Layer 6 of a small transformer language model trained on English Wikipedia (10 layers, counted from 0, width 128). Numbers have three digits each and are written without spaces.
A neuron adds its activation times its output weights to the MLP's output. To switch it off is to set its activation to zero at one token and run the rest of the model.
A neuron's activation on a vector x is GELU(weights . x), where the dot is the dot product.

Input weights of the MLP neurons that the questions are about. A number n stands for (n - 500) times 0.00071.
n32: 583696386223543461636581612691457684703387426575630382262312648338310487402418447530697588539461338531443314522530417539655405590648175589349334589265448567365585669504588353726517836599672394376319867602677625218705405569636530385545437513409479505362302496492564258758517575538754514745531443605353371442634038446504553394126461403583686605639393375525323466264619689442496475670558
n46: 606722482338430555583313448289423576532728425343438663411391436099663443378405381739292770432578325332492500561571372622474582485560422324413456492640616584624820213554599531579414614578390470386557793569367496493408526597549411566550353629724536310634632493398391314480613468702440570422607298417370339324477477423493583447486415591549250534554638439486400544586667433333408350449411
n53: 465507248521456602549591664626609479457445524697675350497410427402291531459585716595723496438675396612476620585621438531456661354697543238529368333429300370537553603483437419497596500589332447480314365611370401649320363321615366395790318503478594453532668418369436472584493493551458529543682405437531630348663662564503573290430398427437541535621578401312356391438644387686571609490539
n68: 531492302788341398488459725636481516364665288496424370378342381531511415564334673409620484592515723176453641504458681470367767470469532410354748434515366480526776680640332343504481460333710539719410662380535439428519427485450534361611489633665444297602651622481556780642474533519500472436383512446805555335480366381454372270697511756516596399456406547375381481485457344715677456530706
n72: 407679534316503598516181459593553410521557484549573497672487359416478542528647513717487474484633364464303325549331574427345454597481318559463356679462510582618510532628523441615424600673545471582435296534510435359487722522561414801619405595641581613471565598397544464476531491713568487397484601539411415424562464563368403497679339351622300416434513428509688528516390702563497463578586
n117: 766313650206496511563486551446482677325482408522784454464522364689594374442469680496522522629431576507489635541712552377493599363460302590492475567381420384407523529496496545449555638630663686468321432271586531428327420431493493475815665757485415572297337341657414422543618500417792324443437578533551429468474350511410396448312616387526442437432369680556680313368426344125376413590485
n177: 313642329365456483483628572788344375631510569458436603490417428552483503371347542510549598479373361395330565486517555599490504598386261514449348507524438563339794497543343606421448604350636437517259482480381485321324592500479459250525440500619370550288695394476688545526326269730601647608556461427349634589369627546759437339663415504604610420543384500329504425455640466636454451473525
n218: 508576422504646399504623372583526538159561534763571809534515580488308339403507609474454527782292315446504598539295710526297551425549476632348593610455348411504426598700438640458356532541408260384361480645546359575287466451569772422591391324608743429594646631556500577617648394769565662678477342485485442369531360649403485750361673621362576347579585348634581627531542440421488453705586
n221: 686669461756492448439528528534555183427640282557438547620557411719492561401758656524549467512548542688301524467363686436401680334448454294419441500544729512426690532465647315552600450762557365547431620504332641476540620608654452366500411623500687684442598321327426227675449276575614446303831684455404500342537438500440309480574286479512552634554562405254259294431712500500307262323836
n247: 552824554631700425532520591525547371515508336528611558623532412544512431386361378602581557676476363597589377415584440610622496649432438369336387633339560663492721516630500643672591571476690565598496672301732568277327421512524218457591630583622515537451633532255496177830368458296420413658820549452975504744607378344500472350346425454585520484554321410523240684424423697417455386566455
n283: 710387686471653793550424430570497500450767390389412374391670504429476514278673583611681457306430467547439283460289433730371266635599463475530348564514426680545391767453557165405609434632582622639479522462482545483483525560482567279584510413648555606254475535620514493496462618431440548585643396706475658345529540376423546414398538496536451201587446399614515431518389500347338439562460
n288: 554440575438276288608421520559536713567557221469507425433291577473606703470563589322503248487510545439652630623577308583354629431587417538426529316563343421526603380446422507661313605602520405572459562507374308309299557487392680398684490431630630674277456500497337364574594542638649563517480442615603456282472596548394510643439523429537487432510373479420439576476728431389575669559383
n294: 298542610554493701539418333438569390527444486529471405538694381511323603583500655314394571222413460300585542557342539375479496655553533471452514715483518296548374461628457525714546592334514314521450706459572321528186273584496521390566537493489442551439489625387326571541421298317525467419539379482517561722554421732479624482497510266606542596449539385165387255380511566736568487596402
n309: 504673416400641525388468646534369659363550464504537538468464662544532533461710489694304343421297321325587332643414583642638347465558299493492465361518575518549511611624493588349375372436475533267219474468255599525405418421359468504526696592545605623500587493500598438413297607659670642384485390739504416442688562333507489566618567230543568667545309412397404758403774610533658527697645
n377: 643655408557628211644485426488566604530354587419615274807611409536469328652493468570660339425598562484368614593551671555609623562575443431375515615473287266393598468772147294587496554562656472341464549361234290426411724429640622484574451828446504434484500629388446324508346481807360438611621496572516791496427488471328680524637641165468492664614532443474563399635528473300338327364631
n425: 496840455500257617465574609667451469511644580399433522489653348462300538526708231672269461546334401434319489671504561752609591466565654219520269414579432473419508690522658449527640560534400333346411547381306508635414458492381405690528584586392422670285500594296507531601430336350488318504678446669258613456253539347594431550397395609331587792614426605547476268462628462575368446672382

Output weights of the MLP neurons that the questions are about. A number n stands for (n - 500) times 0.00064.
n32: 691547534592481514604348475495471556527732408575407711364791099558162486409288575491770355562575500613518686433515430514582600022527361515187618385533604417495305588495375176440564642577644477209547428664247490681628500628709587566329456553854260598409620500758582684481156178466424423076701237389491422566467726451623728640644716701469732728425420575355549342467783740477612680467653
n46: 568575430435432639583513387458521641544333482465243602450487375299569496590300451417557409462583496242361409445870570250589508232709459598687543676711487682530312522766500382469315242360647573345471508516560624596363384471436508531472422500445439306766533702607288602604421345390554647853906255390562624446723473648487532368340576500590509516323759319517453108240478468597461614372644
n53: 599325907466737546339508580350582367696481264444541372568450439429448563643416330424512466457553355492533504574500659711644481566581462671684512755409523426380482480624196436403449557555342682249523420402725449473393164561425629504709472647554478536465407524766313619400492577574442303511246409545523792404466788508480614432526445457579500253398519254637453427461634595689500481390304
n68: 276304364631672639370354352520577272378392538375450544379588539678447443310442305512178704356512520484462405472576738694480508423641469462794578659688524385504589439380424608729582449544353508276578593742472443413435724634585532678281533779476570769316346346539456447393650496428591489327561622407160504638461437418311491473539629288374540511523658418447472297488279572153541488359550
n72: 630449401566404285405558567445299493720460189660620731393503588361465513381592697551252503490338368544548648507601520513483459434255483265465528708493500464425567405486593536514391517469646520553634596450493382476680561351427307569563588274579483584411457347732469451364585558503721603402310392390621580537476554532443504446567476428519172591527473423243403531493390610601521702561305
n117: 229571328672344534669621414542592478391684520393423576522413436558539591754641622425540381355463582732336541527500507337481417634710680380404614456735704580222436372477523504357516575634172475676452429526508523489554358511570182512361484367458599150386529619370489462500680361469402672530664422496470492556548500429653760400530236648419273486522571359588647473307573518308639559291402
n177: 566407611404210418466402522685539559326525435379554700335457436710469731438442521321310428613368411423484262586509817282439595421611433354591206662572539861699536376465500797293403500378391636362593621677346207633319581346803570413458376371530579460561442257542530543402436526439702598849460610693281460410627622643424645377483496725287383389475338605325347526513322790302627667716504
n218: 732642527570397648470304308481454474329552488227504458507272444770574518350606589493273664580339571395396151519403392592321659442642474568688484504273560555728443566431638607512539511538437693493612528515415338557471534372601289686511520238386581570466702540548722533222192508412560382425672407699355550583560456527586814723581542473496234525563511634527500504526148518525442467496543
n221: 370620710225468730576531327730450540643632422491676486496586272661430457695486332647552536541701513509479613482476380319632586706556315251257523339300531631396555412595094456221685581605531322259673428784685762405340357208528491461426659477891452143350474528540568360845496653418405367379356440566451288625407452332425298558289258682483408859327531407491463437662383603461343552340645
n247: 406623440707437362557593440398351645624600691714513572601487156840647474393412452570570461487381526469597650513670434378334558428410639189500597561518779371549380473603442314724477151310322671474539391736291282611590509212705906643552436236415422445675582444241451579438747398437300344474697637444159514469518289675399315679517563334517263662404628535903391375536448669590355418619389
n283: 479418623605442587518543627569533486653388399432377817628409611684489438673616532764344575573500400675680523522515535567300265452517479481555582508354644402366651485388529665390448622628665479574330486408404357439538378310400325519353325801442640456471549387269660424407389338449468565429604474521429795421404542784343571383588606446487541452631586390386423344276379435590378535254410
n288: 508690297492496535484555809398556566609630546397500385512555473376799364519687450648512570290574543414378394468513647745745244719508427500476472372500668436401504415374330576405432792357416221542303544816673808414549554410729627647356577638401637597630572500616476595219656504429371459523548303358673380512542442492549290419504314468302593748515492589272444343473667481647420462500382
n294: 392432412684333342669548634144549792570390392606429627269431440578383539403571516256419380610496556781637395407534448453443500754465579628418655670249597422659568616451574465597400580656551368669552340460343508698488492842450267418426617589589335380659516487600386335637492436439343603448242363504413533540504462295266293532264537524749605376576564730537554609371380896663389590476601
n309: 626500337512567405209446692331588288754331234526428337463541406407568766579359399545487744246594377307812796483522374665546392508753645487274663491671479404350539270346237468500547652425488591705508570313576538488476676574652751487328376388375371458450508630512366610660639306275681586304572386597309411480480665513568482532714358496600388385492500504538268454339217418599610492655320
n377: 779566411445640447448700530682190443587272454520644152519716467607480748288361369377228632447737718282613505462546476453780466456344407252335391761236443666202415293534529649375436434524402197486279257387348490333450396443075519439213693586664602554543199545458399268424377243568195378424741461607622749505646722584455479495640572668429662445707662692734378241514630709606656653311520
n425: 475730245362457530303483362418636615637534537473361217593335410583496703299710420662604398513487645449793299834596534176574461548583508135478647890249448492587492478517635764862522624439450355487241614585491584517587590564412273260500380569665475646743525518487626776440598405348552639479456429836335575509585445236563524682618526548524593331576663635838478504362439463421557513500316

Each question names a token from some text and the token that comes next. It shows the vector x that enters the MLP there. A number n stands for (n - 500) times 0.014.

Then comes g, the gradient of the next token's log-probability with respect to the MLP's output, scaled to length 1. A neuron's effect is roughly proportional to its activation times (output weights . g). A number n stands for (n - 500) times 0.00072.

"ce", then "me"
x: 350598427521558564563477567565477426619456252347604461377529400411555502312607545404469608450554449761652633496506460523588565610333509328338426540497657555484501554516505497592467679397419622379654497608357517589504271451354572550322560572440518585791477416609557539577676587374663356639495409376361259480444747460668615629620425599501542520249534535519435561507405378472326608327200
g: 446501616532245216543497548441768299513419645596497412509468615464440323343477511450518472566802368556352519709249471649413610552443540442482415764328448604640796638423438449638345377362722292510490376537447549456443370465306625594393478491480532648454123605362621617743662618358423642499499502500516282433391511640535402504418532383449594692516397594578663630604501404413614502491669
Which neuron, switched off, raises the next token's probability most? n46

" Ro", then "ck"
x: 528599453454365588455436613584466468747417520610457325500305619380425358475524403296319525678478494645437670463651493453555497595516580550561536328573486646658530565429645462394568333374453511440505514565605624419506324439429554555333500549355481327611471475414480526622540517273613426718546501283583299673278508430522624526449396454577713773418336553552420727694311379417683561528578
g: 691462395799448377500595252437463586383669560609679373345368492657500448536279435465618847532597548461360741668484472514460633551430708317539254617463541463618417344344478544473389526442473537396545481399401420616418223521245795508740496686463396684429808531366589609576597439405353357371549392539376551644273394526497509460636627462398568548610396567365506578326463607516578474471524
Switching off which neuron hurts the next token most? n247

"form", then "ing"
x: 380462442504714356445324514606601534408435564460528413555529478656672626266778468452541609347386442630378445416548477445457442665530493655436458498531436595504486559726626517557361324415525407380430432612391404465545600568438535678266492335429412524472276437576551521447637665710485712467352326483570417444393486563410822609562420416465241487517615512587520517691374510525520573582586
g: 413643687590583455417535595308634508544892576577394381721425703340450446432339628728573483492451458373358361450594540751381421519434446460301374522380613407390611364386531363431844522436476288720340478538499433477577485541576570588527409476516285333546412265298469511714532477517466553628726318436588575679331687353648498576656392323395513574696613464323398530437458447495553662552622
Which two neurons, each switched off alone, lower its probability most, in order? n309, n283

"\n", then "\n"
x: 376446402434597618416422431674544447405448527437490141409476630647498577251597369397559806508479529450546676436477382589505396526462651406521147314556594646566494453455516634586493460424619329625240484640293480449481491558494506475631498403375504389667306437466344426569521462622564605615405599619443544696378637468528474495503551465555510500547533668691674505735375476433485574585506
g: 476306486494524478631629450504333493259606575675243487404472423632791378616440520420315553445488467542578282458603684394375481624532534490472401491577649759436394352561532509395606432409506626741498504477361452245501296572623220332418563539754540544456396402639649512549539472641494593523431303314425558709407649633422643608626385750659422597502510597547680438460531505436645250482138
Switching off which neuron hurts the next token most? n177

"ctor", then "ate"
x: 279598398645581358598367531533522478255478454573651320673498487599534414564515437256418493338541636800484570468445435512463449728366481739628320593493514546524276441436605411433488365412504392471535429593351531546403610429463627458606552409596553451386310518559545502360447720677465498440425549550487553463596672627509622651437421461630242561605514474728455465792343502534505488470481
g: 581832599733531587545660521550517471678361411545419456553645427629427398528397327587410395168458511550638773429458368598777492458595505597359514601410455590291367333405510540577562513428741447560306233544463492695561351612305486457531543625578562525343170537534638391539307499582307341602578613500564583579191491463645416532417425333586544533510318356526366487474555507441629768488626
Which two neurons, each switched off alone, lower its probability most, in order? n377, n283

" Bo", then "ard"
x: 305660449440346523436707620615649569674568674465470269484368558307551200608557513405327399428501449434553518392525405485585553540539605698645616244744519477636529512402771536478516358478469501391457572636438474520397503547538480443486644452381497290543466495405321498561465641526595388648430469322527338599521569549643640544452493476579483561466329608503350621511185483651546486445544
g: 356520742557452402436741629597365481472565441469458340636453585445486629550722505537649408501336368341619592591505548670623543488455529487481390445518641428372295488551622258373603512652487516526599252474300309561512504402476196643645511459549415469314514522369365580619419499558274116610248527281749494570562719630348491452562572602352596388498649429568687389750648469539707601447459
Switching off which neuron hurts the next token most? n53

"S", then "t"
x: 431719359526498444484520635524677421537481583530409293549455616483579414556584530595520587709497503603264532571571513575489550424467506336473493271268475636773618371474770440501466328569421534508483510490383540350405530772539584622471359294496426269704527432520419587563663364399392499446378666447556287560335437415634545497391594451352385625347476712524410609656419589440543619456510
g: 662254366566399339602453420340509484551783559546570484732393680628518464489690507221607273495720632444652518407526571456414655366487451436510455582283373699742565424311557524520373520782523556494417590457398514247569348460324485567343526413396577327414315767504563534341736609510615668579429663501432475336553549773251616488561500570434494497396276561411572504553587517461453394621346
Which neuron, switched off, raises the next token's probability most? n46

"ju", then "ni"
x: 415467446385676553240471452384402524647584546424594175486547510506676532293508478391461529386629338667538569417589284406515715606418494597392218389555504681361400447463542570533565606563457497404572581764452489559660329517502430575369613505510468422462441588554464627659607675547488540530495505473571376489578747424563690657541313658442556351471421353429537602546458349645467445370301
g: 732319451542641378455427552253595727374416779571492503303626537477504480618625742524337339457689475533483492437504658568776493575451873756662523476382524624544600451460435658651590545425398417362383344550353414240456431481289453544465431490692276561505495509574503506427563676447378592593549257452510393472397564380568394436425612287491374732423555527531366603541412760317301507421551
Which neuron, switched off, raises the next token's probability most? n294

" re", then "p"
x: 353572410500480541342432616685534207551360515402551142568648682419585537451613465376485573626618622663520458546398324341489641698436502465518475448427816508513379413361686485548501415593470516490440402616395670460513296674411609456574424527645585344546362727538447538514591502416506414488418466563612540466505402343408670510641487652726436491496508583534503433609381420419502407304517
g: 267554493440605423512378358644571479494551393339528583435738381581498481536506444385524495460203518671616279630520718281680496383681466396775589618317664492508473301726436535345397433464695422568473688400321547486625675447528158475416463410581375537367688628770503573632620482590284463579380625627365565604475501297358423376468485463573400821441445426552492566397406583416465640559652
Switching off which neuron hurts the next token most? n221

" in", then " which"
x: 522487332565346742386361703713505425369473710266538339422474668522388533294591314541407350442620629516472726511551469495560575629394533415455390498651525565748453282496547494492523390507425565474534380520486624758576459500613582524416639444582384649528225530590579729577652618461484550330404561556462390371582473470466412609563452491497330442405566563536349440535448354588382328584512
g: 596694540447407461472414357550381539327574571474388624534650383436313659611414466576269502544306483380637634562572598430543436404441474507307794660476464775458281425592677243461532565388651622656552516484511392541258831266585315607428294643738492495459441353373420568484561539563431486469619552493726542325686525502548495418675697365192424406441379627517528614531504507547514559610234
Switching off which neuron hurts the next token most? n425

" was", then " not"
x: 353426263518577586411352504542435208516479568408561024565503549451437532538680422471582364424561603655573462473591463448579497677484405524540484400473635565569391592468488533463510401569438766658468434559299586528567600487507487605532572260513502439638615674452652637390542460435449422751508491456433594481502409386288697505588499481539443380474553686694425488535324404463509555528509
g: 566358312690475442646453434544416284496755312834450675442603559583416428553537404795573662707489541600717358546507496467697226538524324395522591703449567491435536574450476585586378458357496624304422471576420402632410442613490409366612607607666529456488750585444509381597341408550466559546578374733342570328513625518585602615300176375404518357553294432508455397357482215400588599567477
Switching off which neuron hurts the next token most? n283

"gh", then " to"
x: 442538325591544573441564556499630613487465605490593442496730539565461297602690559514374455518462416394544509458385420500492564508352654495441595389341185417555556229437660518402665417558357479576387576416486543295533460279580407470585507398513560377540586581431490632430646425581551475505651465417577388523517573641597734589538472432355414195401692577496696562561180594492366642644648
g: 315346480647559463372139523545367451633539518448429505464444456512387641458656500722448568392448701499527391455642528509643405519430345555319485427390376482550443710529348504394508270459249631382619501459285360556433550619337790459632607454810478398504566651607426669501374658562520339366728295491527466547348313552379496651659445675601453302651691590762462670547465355523578430707569
Which two neurons, each switched off alone, lower its probability most, in order? n218, n53

"to", then "-"
x: 363327432439603502151608519531531512636321527393595553351416554493407423719559413434385608399528679658633547292546450428486536297452705556440494511567668734526595327441618637412454415593355532639347646272443582471564508433477570393427551381489535550524635461477552361644564524403726682509519609733767384422349600507526404526540463474324458439367615528581496385656432424690340427522498
g: 443227625529379532439576497499613322367571606331758445243308514576706573459565566340391416512339621370380483600572511238551330387459571441591445537568602490565530642460384371341536521201707345661239500535536450662383567537469707771617536444481727322324466360769480636492455464650596611394449566417573570544736277606476591382684397519642467420476408346571442583363507496648605522681573
Which neuron, switched off, raises the next token's probability most? n221

" Ne", then "g"
x: 512667518633379603430576599646543515624343521589412346540676653460446409395429408386391510475632438717508545610561482574587517516598516504461440358390468587649542455359648541475512344207362480342475598453433463510449402678508578427369392523336656597810497412462361345695499656572521489671574504321432422457397520421589687576506368507525513746469353612458277568498202379695601593382542
g: 641345436513489438315456434462540465630429523482636480304625455638430592466431411614631428596608530467349496558397354533707702690563377626725608690354678449434243672447484659484550432669517693683380531447567727344456370337536582309506718487406527501461384373428485507529453289536429630417385438527529734307429577599551630526508569684609281591489181541351376630340395694686457152370449
Switching off which neuron hurts the next token most? n53

",", then " the"
x: 395511464513333517419364607505396367456450553451516206470340541514659685266766463430423608570485657536472467583535595531577436531450548378509412406634457441614352680462698430423428476444426566471485541647371492552529630460588433582491604267523323507468314440483532607562380715453415453341454479555505508505502824466378720806565439522418357588503507652738670422478352484486365520596519
g: 545522266539541524491477484572586458532436618294633663476369458465272396379490481752493306494606310554507579553615446809462467451324446234281605661514494376495668604662328479525652354260500567616477167708691463442455502556487600407468436439577447413636552408414619523794530570463741370529371771593356320500445430437508377604543463396410463665584578463577421675294563424294587691607689
Switching off which neuron hurts the next token most? n425

"o", then "se"
x: 443417591592606589358436632407464492603395539607562341457383309439529360466434401428625502503591652444638558316632482404617355520673654598442619494622500516451516648452625476552400408411515287536393461468432652354686749411566579571561520578233469570348417429565506356623510709554702682493323392629663225319359527491488553605439367490602440463564526613542683525510411267613490304543422
g: 516401489641707403546497550460447433664656523354379521596447536529486399435602406329462578545378449388492564333342611339619634658583604421466605482271686426355711431579515465297329519365731550346250324745423309643584649502647579417499552659468358745447519451493721492244567482497443470244501406325632573542327680689541524470411216272491511735534644741514447492595451460542406694521604
Switching off which neuron hurts the next token most? n32

"na", then "s"
x: 270563395538335527503480642651489473591254653433486520408528591466581348614431643376538633491498573584464573517597476453392483530534776604512343492750543693743475406507657488298387504291303587374457395413232448484476644331499608431424498515430671560380430488597468517523575559680639587470341426474548371414328522686676530661505373607731397314553487459531505577479291456592396527498466
g: 551666521258564566247235541541432408361304550333707645555435569470470387481707532362233523515386484640502584459525527495373727606521425538722511688499450620327524603567516585572303415520515522188253436518585558434296241566764706389508384484483655774521428581525744326458489576688551648477399481408465441412564566598449560506488431601520479594551437537173499554646601588306524342463669
Switching off which neuron hurts the next token most? n177

"l", then "ve"
x: 444369405501387510497665509479558305620468575652534340533256606507379230699593283358382554522554403696507583346550519458599376436453560466634377678456404566617543536440635613519555546506478478521602431577611780362658336445557499360354495440344673520548456396456573623476602513677485635690628484646444321733469542343579701517418499522386239425362543477454512465345384415506587521518613
g: 488463704474364517572494436697608632786624579707447438275417346589570509534424353360501296391673807537763570511519306481509667438389503401359431435560560533703719361498339329368526231511621814611524509507555564552422592479290595474534473577403408589420207485325639571508412370491680320531492640516675490535392482447419594642554284557713377569368441591270463379468468432654441621403434
Switching off which neuron hurts the next token most? n32

" the", then " school"
x: 303246318527452640605497491534542475578442503406419193480343559517704456416721364554354465385574677491550664386511453550556500678478464632476464289342611543561540402415540506581398394329549437506478645666529417727527526421570524542597619500457630591572468397512562715444624588365357452430441579571475545437292500444497400466605492482550592446523483742565500560509199308675412397622657
g: 717532339647631517196585612483460575579380477358487345727488613499401320609699480341467625680455463483526588455486679610142654433172535463559287404501528632596451356341710413576690505379419141513491550516555575387775594455235697638586378618512481412526509560412449483472525594582527573301723319467544448475367544434519463618641504349510439651585547453625316484396495580541393673529384
Switching off which neuron hurts the next token most? n68

"ing", then " high"
x: 345495421514643506586397630467600490474445524620594386573365592541578540510795376370426553570494566651491522571558389450491482470367553592478247502411411574593285379554394532526447407516483397417589509633390477595501490470528535494478739283580554475604336497631616543463536748767552448408317345530484423462471519426254740793579453454488228430402578526606503646287395436508394540559623
g: 572360474494383357412511652341364654614443566628700518265521361316663553557703390845615207251624569370265467370600653637473658557479344469513522552494485403455380457334600234572438488527643346632419592641577558375694385541466406677618294570378535661627603535514519575447526552404476354453477337589379525644334640496419351505683735608620491274625393369528345396439540628528499442630658
Switching off which neuron hurts the next token most? n288

"s", then " are"
x: 464447647573606324463348527456536368469290581454435370456461586502551520461659511555510454479544486657402412469498550399349434569389420599644323461474424626619422584553465438400668336435360426582640455615213559447432568530601552649628512452519488494636464552579472719394535707567485524492394447578564471477541650520344783777438592373564276529410656539787349467663329241444525460475479
g: 749326499570380649197821491537678317438398343445390429453543482383557484443641351514533485614565489646412656581575132288575456310473545469475334624643424510559577503498124534472486341469372610316538456669487581613470368673633427470535638496488453546358551460690203526394563481581610381566566657546521361717539581506665462592529597425551735541365497309772430330529568535452331586549564
Switching off which neuron hurts the next token most? n377

"lan", then "et"
x: 426440403346524450571636471587408598478363422487466352572723525818500271648493533447599668364540648615450635412542482673470563492606569497572469414513553438652479460403758555367570369332492492407315478430367480543511597286620585524588401398381510585337412557482469662428684442566436397386529499423583372618623559566550640536480676561434257536388507417384666552632177349589494575588456
g: 386724745489678342427869442028559662690344290434371545678734539508585586525606463426568585357531378490626732525551374525464582787705527338390689667434428547496625468572484384391567518317496405643556550565380594500275484427462433418387430356378605489585623541484591298538409380469398385364523523396484435617454451434667343484520417469524599663272482328552495641612572385527371570526474
Switching off which neuron hurts the next token most? n117

"-", then "S"
x: 352585423399456658440730610546706294629425556470448432589480689593410552635725382557528467440415640673522263463530363482622512400648712393451473512294612498619467337401653563469414365615436499597377345383454555482494678711398504482542510379251442444518419362478614465589429487362657399353527579503609330467253553546771373623422525407427428636440593564584426587602538483458480370487633
g: 556477506394538470363588379546629651319544540503712637342414467505582551492520533374437709378215455368216371306548446616527603608745605590682489523382640595477475426343452275514592417403397403538391605380701499466336627432469691375519395562770454639597581559279529359548352494485637514674660562485325512721549294575611419441298689424385599672480598394170587520611599521214483576633577
Switching off which neuron hurts the next token most? n221

" C", then "ro"
x: 650542348525505689587624486440471488590464505432614391429464515303470455456661477556432504319492577611533528481601358503481534628275395320492446322540440662663481480589667609331438476617494387394469518471488549878564594592480369615489497559374539526632254424630304393508338595641443655559438600514582267526462736468547582589409386399487415578374604603422504664520277715492563356297554
g: 433619665388299519709613678648411289586488343243341484507269470547508736530561562601393344526511567556447416587630446581499497278485622522428579624567404384470396690324561616353571473710331743354517674526694442512361498334594524361521697291559469275637364617552393351387656603340604587575567355583499498603732604655773601318613464633412473268482614377451329407530517466354441362508455
Switching off which neuron hurts the next token most? n46

"ing", then " in"
x: 331446382502691480547423551465566443465420537526597453533530502533563504436703461414362517500466622509559460460497455547489624463440539627482420516469376547665348321502478533562539409505442377614559381589474530553506560494495501346478718324696454446616320542656590675367511710644633468315531203516464310433401517389297644754558474511604261478301701619603646651276285393553467506636663
g: 393439430298484410573436608590525588494548293514367488485637653424589543397530403376653613482578366317551546470533561361735682604583561731413251429516350698533405510572458326606294574725507637489497472418237469545489680361649248483541400390289497393551761660369389487471554581596322491294663521433500605216495393580441852445548647700493511291381643512565544609725394590480516493305588
Switching off which neuron hurts the next token most? n218

"play", then " it"
x: 354577480457720421519405478533534429409546554612382243509460488603513557404748523441271629578398587538417314465544300421542508530406655689522281538571580609572356541552438495354356206618422381432674359595470524587431468599578431644571552487518514344546421575457443557382704672604526569479475538554474572466425552520305737703483513454505305458556499617573473513777340383485491405621597
g: 562566586581492428549546458470444490307663451506469584576180450432429400370557310776483444421585466435502421627413515578557508471336505341576378638466527374513618767624459286500449451457617833290408488571499479442263591482599677285460663523711479713671415269330519467923500423373730573513384498308532483583393337526631436482639638372527488533494297486596492600269504504412544592785532
Which neuron, switched off, raises the next token's probability most? n218

"k", then "=="
x: 331429399510570413514219407376626507512362752507416355442478643550503427574742466427474663656513479526463721500390448545437417493509559525473491334585406653504346554622529668543404359434634283420532395624321553481602626246537634714346503350507577501632357293433423645515655408668489472616305460529404488550600647645558606633488450531404361485447520497411520587670339469519587590563563
g: 701348665689593561511537456415670582707419501401364343321747396469377558420354264566697403362571477416377532624275382518462480283206399492412542476480447578473638351599543399550350651470586535685618542455343536673352386581461368456643654638507377463411610533558320571400360435618568468578511547645752443615597411456316302387707659479731589384779473439719421316394518464394559668623562
Which neuron, switched off, raises the next token's probability most? n218

"s", then "ov"
x: 304454557562503660462512483526497248693389487512402494616655525397398414611487439546605507537558529547383530570218510484536492380479705844744459425381442478640565462629632400446623428499443560476533480482469518440400586303562692506540339504335623615814478467512369747485384613538534624537352408545462226448438609392470506763447520503417265576303603454570618402517370500530479451498431
g: 607545416497684408411527464433525579496229574749512572464507545510524423448678627557541421194422345531625648603345542890332317468673474631506554474447271420492655503479553692526537625520337408596572466439536424636489397465508476633612404425544641348472125517341437468321549576306212582513547364550487691606418360712509373603357509547414522320572550356436505494614579780782672436384410
Switching off which neuron hurts the next token most? n72

" G", then "e"
x: 428679438596573751536664454583475393630324522497450340231386554417549456697650496498377517536384556484323534617501546616505533452340344430346513316448480425531414475430769446307552486708468455531559538527378415622373602452454407488520573436441607380423505378653237504551490548536534633518336543326652252654581577486615454552464552527493610588439597641498493545740255559599589590381657
g: 614441303402771670388687762613536632646335689502519553657610472496668356402369478541536634446584517501310282485581425386505584356538587341216551541543377446460478507328587461349362630289476563518237582492487573430544589428437535294484431253559510296621462722570555546400653635286482630513552575518424510414557505596135437495490327401825444446554341410575717501550616654663513563426638
Which neuron, switched off, raises the next token's probability most? n53

"lic", then "en"
x: 441560414479634409545598520468399382420339458314576498667576567679649549573720525451408553491552679639491600512404431436483489539412341637589381412492706398739518413375482445484489614318710553648488512477402539530611596514452569373417457553662428664521385402426494635411648687328471389500461459347618493316585650345600577691512317551380678561323472396534296396556350271561393547618272
g: 524584652503714391565497570321530287731615544296577692442538494465553581525620395552457408596438520596456280634542418741512569743447454579375697556563242586454298467465742667586403468184460356575584467515572452597481679517557576549521310358476639431538552525287466469568451498618594724468489309393264432567585655290585363465538289199413334467475569621338578291363635297644650534458586
Which neuron, switched off, raises the next token's probability most? n221

" a", then " head"
x: 162383374498586601506437654416592545692345427395527161436462470457667650540617362445377515468638491616562364574582555582601580466495410705536423336464537615664367326397653547341544376442368560484548708587425504665408543514469515576330606577452421473569446631546555666422352495395441345516468455677505340357409532469578526565477555502623396481635428636489595335553497565859427518531501
g: 674400522533496405553210680305435595464281422316586464423648401329609467636526605519456418609412666522254735472576616672481664518410514641502387366559513325255394647431700279416554483544813481623559665629551602647360263462514478463582408453724645619359386757312461571543587515557580609531540581485548359641429411433615406363496361469473652480571528348467462635404564344331517185677419
Which neuron, switched off, raises the next token's probability most? n425

"ed", then " con"
x: 369413522465647382541461604310527424409567558716531382645293654676433560442875343472361564473445549522589425417606333432621404592472390527556351516625499590541434407583371560396592395516448409555423449494430545467386545505583544653348661454591465530637307574531546477438530670651537505413430272469457267485410574487379661675655466451610217441611544575662384625434386400596465448625646
g: 376385411522369498539681675517614572470416329459517421263767497334663361490600534727460460267480374573551443572433801254715755468689518671407439463609663416361393432585440376639412557598501692525465466444427615443525536574554519585557724554377445381450157632570505598577532466276525383469527728697428526504576301461358573596585272759304485420470624456307321487651515458465330473576442
Switching off which neuron hurts the next token most? n309

"ity", then " of"
x: 413576485448422551366579418535542405567387271620601525527474491344462325561716587533465619545771480665394486457461514628476341476482603477514432474402433504458347430476445556478367446470357507496542567480330526612607611425354380626260432417600472330654618661678464622441452814549559663411496653388417383464692539567408644707379433591468459438281687600577469605536224389657578414648487
g: 398522620378551605565484386427621498393463575478524624761464523545672400354420510311668726735568479555302590668622542496423375367202411449571516421431535650592211523745438551666535500555335434519354451588531592535314493639524291573458563329594573646545593256714381502708469323328688523723271443489386647211515337482524488600478236589606462474489549422730604390402502550439603381576356
Which neuron, switched off, raises the next token's probability most? n72

" on", then " 13"
x: 406530317469615574537338588601577503554456697377484360472324576723553429296683305638392503512501555456516693749432362479572444702341541514387459519409570662607488510458550380394412303370458436605434413532366543644431407396470600558422660395761368348462355446625534723495622599446538515347422517623450342503408575549437546490671467550615505369560472564693410595487303372650423439609659
g: 644471419452396423526458431640184431526421641443411490378432496633553416445387514391603541426183525664461306521446425490776414587475387396402482563345339678481534523516596342369500433650474457469497444509436834647628358618630408494544448401514762672623494383649482476394494469372671301705439682539360540730649403320757481337303501342547602374473569583471915351520492561585658580526625
Which neuron, switched off, raises the next token's probability most? n309

"ve", then " was"
x: 413533271579549676489499473430555508458336670739549546428560544617418483507614499374391570456408409749584562434461312359397475460449783612468644553394283568459435453518614462431461428292354545387475439474436528460562673386515532552677602543524582470669505459400510515488638652667575533460402666374463386427296535559525691764715515455324441430435415515503529615504215365535388332599672
g: 620199428449585515409249446603377368556631516345500412474352478510574689423515618376412704485607591456318338560599387614372498373674549716480512304528507444692581774430512518501546496401467513649867517360641494374461470633578693382524583123480478495312321551467455618435639492624645520326619433813481444509544507432328429338429705577370401501551729629682481383371351461474584486645428
Switching off which neuron hurts the next token most? n218